Layer 8 of a small transformer language model trained on English Wikipedia (11 layers, counted from 0, width 128).
A neuron's activation on a vector x is SiLU(gate . x) times (in . x), where the dot is the dot product.

Input weights of the MLP neurons that the questions are about. A number n stands for n times 0.0081.
n28 gate: -19 -36 -26 11 -15 16 12 -59 -44 21 -13 -13 8 5 -10 50 23 3 21 -18 -41 -2 32 -23 12 27 -35 27 22 -18 -44 -1 8 40 2 -8 4 19 -63 43 21 -16 11 -60 63 9 -9 -22 -48 -20 -11 20 5 21 6 -11 23 0 26 -9 24 -37 -21 7 2 -13 -24 -77 14 42 9 0 -7 1 -42 3 45 5 37 14 8 17 7 -21 -27 -7 -23 8 -4 21 28 -1 30 48 30 -20 -3 13 -60 -50 -50 13 9 35 1 -4 -16 8 -47 30 -4 24 44 -3 -27 23 -19 14 30 -20 32 -32 -6 12 28 -34 -56 74
n33 gate: 21 2 23 21 -11 -2 4 -17 21 2 20 -9 -28 14 -40 -9 -24 -23 -26 -44 -2 -22 -15 -22 -1 -52 45 -30 3 6 -1 15 -6 49 16 20 5 28 22 -4 8 25 -14 -45 70 -26 -7 -20 -38 -23 -26 45 0 -37 -37 8 3 27 3 -17 -58 -2 -61 27 -6 -2 0 7 4 41 -28 0 54 -36 3 -40 -15 8 2 33 -7 41 0 8 -20 -21 -25 -23 66 0 -18 13 -39 -2 17 7 7 30 -14 20 23 5 -8 24 32 -28 -36 17 -11 16 19 11 14 -11 24 8 7 -3 31 -9 -59 11 13 -26 -17 5 14 50
n69 gate: -16 53 -6 16 7 -14 29 20 37 -26 -5 -11 73 -9 -12 34 3 -13 24 -54 -12 -2 31 -22 5 -11 -31 1 39 -4 19 -19 36 6 21 32 -1 55 -30 -20 45 -26 14 33 -20 52 15 2 -12 2 9 -13 -7 -32 4 -1 19 -16 12 -5 -13 -5 -78 7 -20 -40 8 -7 -15 -3 -10 15 -25 16 30 -8 8 12 1 13 -46 4 -14 16 -9 -47 -12 24 -18 44 -2 37 30 25 -20 -4 -6 18 36 41 22 18 -31 10 -22 1 13 -29 36 -6 -17 -1 -5 36 33 33 13 30 16 46 5 -14 -8 -5 -29 -29 -2 13
n124 gate: 55 32 40 -5 -11 12 -24 23 -7 16 17 -1 22 -29 -26 5 22 -3 20 -1 -60 3 7 24 -57 -7 -6 5 65 23 9 8 25 -28 -41 -58 16 -5 32 -16 21 -6 4 -14 28 -10 -67 -8 7 13 -4 -53 1 -12 6 -8 5 6 -29 44 -8 24 -7 -23 39 2 -17 -4 -39 17 -9 -16 -3 29 -43 21 -16 52 30 35 48 3 -2 19 13 -19 7 23 -18 16 35 27 -56 30 0 12 11 36 -2 50 -6 -16 2 -12 -6 -24 -5 42 -24 -16 9 8 -22 5 5 8 25 -16 -28 -36 5 -42 94 31 7 31 18 21
n228 gate: 39 -10 -10 -5 26 -29 7 30 22 -1 24 37 67 20 -43 -21 4 -31 -28 -3 -9 5 -7 30 9 30 -4 -9 12 -17 48 9 18 14 -20 21 -41 2 61 -13 55 34 -38 31 15 -4 -35 28 46 6 -36 50 13 11 37 -27 1 28 -15 -11 -26 -32 -2 -32 -9 -2 -5 8 13 30 45 -42 40 -2 25 8 13 -32 53 -20 -6 9 -8 -20 16 -15 47 52 -5 -12 15 24 24 32 20 -23 40 -10 19 54 -30 -16 -20 -35 -22 -21 23 6 -10 -12 -20 40 -33 6 10 -29 16 30 16 39 -2 -9 -24 9 34 -25 12 -9
n241 gate: -20 18 4 14 30 -20 -21 -24 9 8 39 12 29 13 -29 -21 10 16 8 0 14 -2 -23 10 -14 10 -5 5 -3 -10 -5 53 -7 2 8 13 -5 10 -33 0 9 23 38 -6 12 -28 11 -12 -7 -12 -20 3 -67 -27 4 -2 -2 11 -29 -3 13 -30 33 -60 2 -43 1 22 -37 -4 -9 51 -5 -28 19 50 -21 -24 23 40 -48 76 24 -13 -10 11 53 -25 -46 2 -8 52 2 18 36 -8 8 -36 -3 -23 -4 55 61 36 1 12 4 33 8 13 25 48 -35 39 1 -5 -18 -31 -24 29 -22 -10 -13 -15 10 58 -22 -31
n308 gate: -15 3 0 6 -26 -6 -17 13 4 19 -8 -20 25 5 -9 9 31 24 -8 -4 -11 13 -3 23 -7 2 -28 -21 19 29 9 -4 -15 -12 -1 14 8 16 -13 11 -30 -18 15 -35 1 -21 11 14 -7 -7 -57 12 12 -12 16 -23 0 -39 -2 2 -21 -40 -13 32 4 16 3 16 -1 30 25 -16 9 12 16 8 22 24 26 11 -15 41 8 3 11 -5 -14 31 -47 16 7 -16 9 12 -16 -18 -20 -1 17 -3 -18 -21 30 24 35 -42 -47 -9 13 -10 -3 -5 10 -2 20 -4 -24 26 28 22 -5 -33 -11 -13 39 25 54 4
n28 in: 25 36 -38 -47 39 4 -33 17 25 16 32 -20 -9 -13 54 -20 -49 25 30 -1 31 40 -2 -1 9 -8 -5 46 -26 31 -1 21 -4 28 4 67 -47 -9 14 24 -43 -3 24 -24 25 -11 29 -20 -32 11 14 32 -15 8 -20 -31 72 -47 11 -35 5 23 -25 37 19 0 13 -21 -59 -33 -13 26 -23 6 -45 40 11 39 53 -14 -35 -16 9 4 -39 18 -47 8 60 -2 -45 -32 35 -22 -14 -25 -38 33 23 49 11 -1 -67 -8 -20 1 -50 2 0 -49 -11 -26 29 49 9 -31 15 -44 -30 94 8 -14 7 51 -6 28 33 2
n33 in: -42 -1 -16 -18 15 0 -31 17 56 6 -11 4 -14 7 -37 20 6 -39 39 -11 -22 10 19 37 26 -48 -33 19 24 -22 41 -13 -6 -20 -15 2 -7 15 17 -9 14 25 17 -1 -23 6 7 43 -14 -10 36 -34 -25 1 33 -3 1 -12 13 35 -21 -57 25 9 0 -31 -1 -15 -18 29 20 30 -9 -19 30 58 -15 21 1 3 -24 -2 -13 -42 -27 -5 10 9 45 23 23 -3 1 19 5 43 27 15 8 27 50 5 23 54 4 -30 -19 -46 5 24 29 24 7 22 -22 16 28 -4 52 9 50 -48 7 -32 -5 -38 41 -26
n69 in: -22 -15 10 26 7 31 49 -29 0 45 -25 50 -37 -8 9 6 33 39 -39 40 8 -5 -53 -11 -3 14 14 10 -17 -46 -6 21 63 -15 17 -16 20 -32 27 -12 0 2 5 31 10 1 12 53 19 5 8 -35 2 -9 -26 23 -26 -19 -17 -5 1 24 -23 -45 -52 8 7 10 -20 12 -7 36 23 -23 -27 -24 -24 29 49 8 40 -3 48 9 -16 16 34 6 -25 -12 -19 -23 11 -51 18 -21 -5 -9 25 37 -25 -39 -24 15 7 8 7 36 17 16 -26 41 -28 -35 18 4 17 -43 5 -30 25 -3 25 17 23 -32 -43 -12
n124 in: 13 3 -48 -4 -13 43 -55 -5 19 21 54 -22 -18 -13 44 29 -2 -30 53 -34 -46 -18 -15 35 -5 -33 -48 -19 38 30 -6 -13 -13 -55 -19 4 2 14 -32 -7 -27 3 -9 3 -17 -17 -19 -3 11 -33 0 -40 -47 -16 -1 40 -2 -13 -40 4 23 -18 -9 -4 -12 -17 -41 7 -9 -37 -19 -1 33 -6 -8 -40 -2 6 20 -48 -35 -4 31 -5 36 -2 10 -23 10 -3 10 -22 11 18 2 20 -38 12 11 -14 -4 -35 17 -21 59 -11 1 22 -23 -25 5 9 18 33 19 13 -1 -11 6 -28 28 37 -36 -24 30 -3 -25 1
n228 in: -9 6 -4 27 33 6 13 36 18 6 1 -19 -36 -20 10 3 -4 30 11 20 45 29 -23 9 63 -28 -39 18 4 4 7 28 16 1 -6 4 -12 -3 2 -12 -6 35 23 18 7 15 28 -39 -20 11 12 -33 -15 41 -38 -19 43 0 -1 -10 -17 -14 -45 -11 4 -20 -15 -28 -25 -25 -31 -21 6 10 7 -19 -43 -2 8 -6 1 -26 -2 -13 -11 -10 2 -50 -28 8 -14 -3 2 -20 -34 -5 -15 10 14 -27 1 -18 39 8 58 -78 25 20 -6 49 -66 -62 22 16 30 17 12 26 5 -20 -28 -22 13 6 -10 5 -16 -29
n241 in: 33 -19 29 24 6 -7 10 -9 -4 24 8 33 -8 -14 6 -1 4 6 -22 -10 -6 12 22 -21 -12 -18 -7 -6 -8 1 -11 3 8 5 49 -27 -7 1 -6 -37 6 -13 -7 -42 -39 -43 8 -14 29 -1 30 11 -22 12 26 -8 -11 24 35 -5 10 27 16 -9 -28 -51 45 -38 -7 21 -34 34 1 15 -5 9 -31 29 20 -3 -36 26 -16 -14 1 -5 -6 -6 0 31 3 -10 59 0 41 -25 55 38 6 4 3 14 0 -38 8 17 -49 17 14 -1 35 -15 -23 -8 -24 37 17 20 -18 1 -7 29 -31 47 38 -2 57 -11
n308 in: -17 13 3 -14 2 -1 30 0 -11 -9 -27 -48 -30 -29 -2 -24 31 -5 -5 -30 -15 -5 -9 5 -10 6 -6 26 8 -6 7 -61 13 -17 19 4 25 22 7 -31 22 -27 13 29 -24 21 -11 -30 4 5 -30 -37 -34 -36 8 27 30 -4 12 -12 -3 25 37 47 -3 20 24 42 19 13 15 -17 43 -30 26 13 -6 -2 -3 35 17 5 -19 -23 14 33 19 -18 -19 -44 10 10 -30 -23 27 -10 26 -45 -22 -17 -34 -16 -29 -11 -7 9 -28 -6 22 -15 4 -19 1 -5 16 28 -7 -16 7 16 35 -19 -20 -3 18 -1 -44 31

Each question shows a token from some text and the vector x that enters the MLP there. A number n stands for n times 0.028.

" when": 9 -7 33 12 17 7 25 -26 -4 -7 -1 -14 2 13 21 7 -4 -16 0 -5 -14 -3 12 -24 0 -14 -17 -9 -20 9 0 5 -4 4 10 1 -3 13 5 17 -16 -7 9 23 -10 -3 7 -9 3 -8 -17 27 -24 18 -2 -1 8 -11 -11 6 26 29 -4 0 -17 9 -12 -10 -10 -4 2 -1 13 -9 -7 -1 -74 19 9 -3 -9 5 -26 -27 -6 9 -16 7 53 -6 22 -14 16 -11 20 10 -6 -41 -8 30 10 10 4 29 -6 -18 14 -4 4 -6 6 -13 22 -2 6 10 22 -14 10 -28 8 0 -8 6 -5 -3 5 -1
Which neuron lights up most? n33

" H": 13 -5 14 7 16 -19 1 -17 -8 2 -11 -7 21 -6 18 -24 2 -18 -24 -15 8 -8 5 14 -20 -12 0 -14 11 -10 -20 -8 -18 -27 54 -11 11 -10 8 5 -5 7 21 0 -25 -15 8 13 42 8 3 0 7 38 11 -21 18 -4 -18 16 4 9 23 21 2 -10 -11 -28 17 -6 -2 30 4 2 8 -15 -32 -4 0 -31 -8 -47 -13 -13 3 31 17 17 26 -31 -15 -22 15 -3 -3 -36 -7 -6 11 10 -2 12 8 4 30 5 10 17 -19 -8 1 -3 -15 -5 -9 33 9 5 1 -15 -9 -34 31 -19 -2 -3 15 -18
Which neuron fires most, and how strongly? n28, at about 0.11

" ": -1 -9 56 1 7 -5 13 -20 -2 -38 -50 -4 13 -1 12 -40 8 20 -18 14 -7 3 7 12 -13 -8 3 -13 15 -20 -7 7 1 -9 6 17 14 -7 0 5 -5 20 17 27 -3 0 3 6 -6 32 -16 19 -8 5 14 -8 3 -26 -5 20 1 -4 5 -10 -10 11 -11 -1 -4 9 -4 -7 8 -2 18 -10 -15 -15 10 0 20 -46 3 5 12 -26 -10 -1 39 7 31 16 23 -20 13 13 20 -17 -9 9 32 3 38 -12 -4 -30 5 9 -12 -23 -4 25 22 0 15 21 2 4 0 -41 -4 -9 -9 -8 -4 42 2 0
Which neuron fires most, and how strongly? n28, at about 0.74

" Da": -18 -29 9 -10 15 17 2 -31 8 -14 -26 -17 12 7 -13 -10 20 -2 -11 5 -5 11 5 -8 -12 -25 -8 -5 10 3 14 -1 4 0 53 -23 7 -21 -19 0 -9 -25 -12 1 -10 -9 40 -13 0 15 6 -5 -11 38 -7 -2 27 -1 -14 11 12 12 -8 -13 -17 -18 -9 0 14 -28 15 28 -2 -20 20 3 -22 -8 -25 -3 -3 -6 25 -26 17 1 6 15 36 -8 1 -5 16 2 -10 -38 -37 -13 22 2 23 13 3 -6 20 2 -9 -11 -3 2 -5 -3 15 -2 -1 -2 -13 17 -12 -32 23 -11 67 -24 4 11 -10 -39
Which three neurons fire most, strongest first? n28, n308, n241

"if": 10 7 17 11 8 -18 -30 31 3 -42 13 -4 -28 -3 32 -17 27 -4 -20 11 2 0 19 16 -21 -12 19 7 9 -17 -10 -34 17 7 -19 0 0 -22 36 17 -16 -44 31 -19 -21 9 11 4 -5 6 -35 0 -8 3 15 -10 -19 13 2 31 37 -2 -2 3 30 17 -18 -19 -14 11 16 -21 13 1 27 -6 -17 -3 -3 -24 10 0 -16 -22 26 17 2 -15 14 18 24 33 20 -1 -3 3 -27 -23 -30 30 15 -14 0 -3 -3 -14 -2 -12 -1 -5 -3 -6 3 -5 6 -4 27 -6 -8 9 -13 -24 8 -12 5 34 -1 5
The two highest activations, in order: n308, n69

"s": -12 23 46 26 12 -2 28 -10 -11 -12 -29 -14 -13 -2 24 1 -12 6 4 29 -6 -10 9 -19 -4 11 -14 -21 10 6 -1 -15 8 -3 1 33 -4 3 -13 -14 -17 7 -6 -12 -25 -21 -6 11 39 -21 -33 -6 -17 26 -21 -25 18 -16 -5 13 25 10 -6 -35 -21 -19 -4 5 -27 8 13 -26 1 20 15 11 -26 -16 6 -14 -31 -11 -33 4 12 3 5 -16 8 -18 24 8 14 9 -3 9 -6 -6 9 7 1 -16 1 5 27 -19 11 -29 16 -6 -25 10 -12 4 19 18 -11 32 26 -14 -2 -28 -40 25 -12 7 -4 3
Which neuron fires most, and how strongly? n228, at about 1.3

"==": 13 -11 22 25 16 6 -26 -11 16 16 -38 -8 6 8 -24 -23 27 5 -1 -2 -35 -3 17 -27 8 -14 5 -34 -12 17 6 8 -19 9 15 1 -20 -4 -5 -15 -10 3 0 15 -34 -26 6 0 -3 2 -14 -2 49 -28 -7 10 6 -24 -2 4 7 -10 -11 15 -1 1 -17 -12 -52 -16 14 19 12 -19 7 9 -1 -4 6 4 -17 -29 5 9 7 -4 -27 10 12 -20 -12 -12 9 -3 -7 9 -9 10 -13 17 35 0 17 16 9 -4 9 -6 18 -6 -11 30 8 -52 25 22 8 -2 21 8 -23 -24 38 2 -10 3 6 -17
Which neuron lights up most? n33

"gg": -27 -31 2 20 15 -1 40 -19 -5 -1 6 -13 -25 -5 20 -44 29 11 -6 12 36 16 -12 -30 2 9 -2 -1 -8 -18 -16 -37 -6 11 -21 21 2 10 3 34 10 16 16 -13 -10 -4 -3 -2 -44 -5 -9 10 1 16 2 -15 6 -26 0 8 -1 9 -12 25 -10 12 2 9 5 0 26 -10 -2 -6 11 3 -22 4 22 13 6 25 -12 5 -2 13 27 -21 -1 0 29 -14 5 2 -10 -9 -39 -21 -32 34 20 -3 21 -1 -14 -20 -16 23 -7 -17 -4 7 -3 -11 27 29 -4 29 -4 -30 -34 7 7 1 -4 29 -19 1
Which neuron lights up most? n308

" B": 22 -23 -10 -10 32 -3 6 -20 -15 1 -13 -9 0 -18 -2 -37 15 -4 5 -2 0 15 -1 -6 -22 -17 -14 -8 2 -10 -6 -7 -12 -5 49 -3 10 6 12 10 -15 -14 13 5 -23 3 6 9 17 -2 9 23 12 41 2 -6 23 -9 0 31 3 -2 4 16 19 -23 -7 -26 18 1 -16 -9 -14 9 -9 -2 -48 -21 8 -31 -31 -29 3 24 6 22 10 4 34 -26 31 8 9 -6 -8 -31 -1 -3 5 15 -10 3 6 7 47 -25 -11 13 8 -7 4 21 -8 -9 -7 21 -12 8 14 13 -11 -24 23 -13 4 0 11 -26
Which neuron fires most, and how strongly? n228, at about 0.16

"her": -6 -18 22 0 5 -16 12 -2 -4 -26 23 -1 16 5 9 -2 -13 1 4 2 11 33 2 1 -8 -21 33 0 8 -11 27 21 9 6 -30 59 31 2 3 20 -2 -23 -5 11 -25 -15 -4 -23 -1 22 5 30 4 11 0 -4 11 5 -16 14 3 -1 24 -5 -12 -9 -2 36 -21 -36 11 6 -13 -7 -7 -12 -49 -24 -21 12 -6 -7 -23 -8 12 29 -47 -3 17 6 26 19 21 -15 -13 -24 -19 -11 18 -8 1 7 8 16 8 7 10 -6 8 15 -12 -5 13 9 -4 -20 9 8 -15 3 7 -9 62 -17 -18 1 0 13
The two highest activations, in order: n124, n308

"ra": 4 8 7 5 3 -3 2 -2 -8 -12 -22 0 -21 -7 6 5 13 -14 13 -8 3 4 22 5 -4 -1 36 -6 31 1 27 -25 -9 14 7 5 32 -22 0 3 -4 -33 -24 1 -31 -4 25 -32 -30 24 -5 -3 6 3 0 51 5 -9 -5 -23 25 13 -1 6 41 -18 -30 -3 -1 10 -8 13 -21 -6 7 -8 -2 -20 4 -32 -6 -5 2 -13 7 -15 -3 1 12 17 20 -25 13 2 -22 4 28 2 14 2 28 -9 -1 -5 1 20 7 -5 6 -15 -5 12 -32 -14 10 33 7 -13 -7 -38 13 -9 57 -6 -16 60 -4 -38
Which neuron lights up most? n124

"i": 11 -7 8 -7 30 -12 -4 0 18 -4 21 -14 4 6 -20 -48 12 1 13 11 -1 10 11 -11 4 -30 12 12 15 -7 16 -12 5 6 -30 33 4 -27 -11 -5 13 -23 -25 24 -30 -11 7 38 16 -3 -5 0 23 20 -3 -26 5 -22 -6 -13 -29 5 -7 0 -21 -18 -3 -11 -17 -23 3 14 -33 20 -12 -15 -7 4 6 18 4 -23 -18 -17 23 -26 -35 11 -6 -8 -19 13 30 16 6 -20 -43 15 5 14 -1 -11 14 0 -8 15 19 -12 25 -14 -16 0 32 12 36 2 12 10 -13 29 10 -28 19 -2 -19 17 17 -32
Which neuron fires most, and how strongly? n228, at about 1.6

"g": -9 -2 -14 5 11 -22 -9 15 10 21 -18 6 0 4 -5 -20 -1 -23 -22 -10 -20 34 -14 13 -4 -24 -18 -16 -4 2 3 4 8 3 21 20 -17 29 1 22 5 -21 30 0 -18 -21 13 -8 -7 -4 32 50 0 -22 -21 -14 -2 -3 -34 8 -18 42 2 4 26 -3 -23 -27 -26 0 2 10 0 10 8 -19 9 -17 -16 -37 -11 -17 -32 -9 -8 20 -30 27 -12 -24 12 34 18 4 -6 -24 -26 -29 3 -17 8 -6 31 -7 -6 7 17 -7 3 10 -13 13 -19 2 23 -2 -18 13 16 1 5 -3 0 -18 -17 12 0 -17
Which neuron fires most, and how strongly? n228, at about 0.33

" which": -1 -2 41 28 15 -13 24 -18 -3 -12 -21 -18 15 -10 -15 37 -18 1 -1 25 -7 -20 4 -34 8 -19 -19 9 -20 14 -12 -16 -20 5 12 12 -13 13 3 23 0 -5 11 21 -4 -16 -8 6 1 -9 -10 25 -12 11 19 8 5 -23 -5 -8 20 16 8 -6 -3 19 0 7 -29 -17 4 -4 29 -14 1 5 -60 -5 -8 -10 -13 17 -19 -14 0 -3 -19 -9 46 -16 -2 2 21 7 -4 -13 -18 -30 -6 27 -9 8 10 28 -14 7 15 2 18 14 -11 -5 4 -3 -1 1 13 8 -5 -4 6 -9 19 19 -3 -7 10 -21
Which neuron lights up most? n124

"\n": 24 -19 13 21 3 -12 20 -4 4 13 -8 -12 -3 -4 16 21 16 -24 8 4 -14 0 19 -21 0 -37 -1 -14 1 8 12 15 -3 4 17 15 31 19 0 -23 8 27 -9 19 -22 4 16 -1 -3 0 7 4 14 12 19 19 1 -2 -12 -3 28 23 -4 6 18 -9 10 -11 -44 -13 -2 6 34 1 -2 14 -37 -15 5 -15 -13 -9 7 13 4 -3 0 -4 27 -54 16 -11 0 8 50 -6 -19 -10 -28 28 -15 -1 16 28 0 -20 0 -9 10 -33 12 -3 8 -20 12 36 35 7 -3 13 -12 -13 8 4 -20 -3 11 8
The two highest activations, in order: n33, n124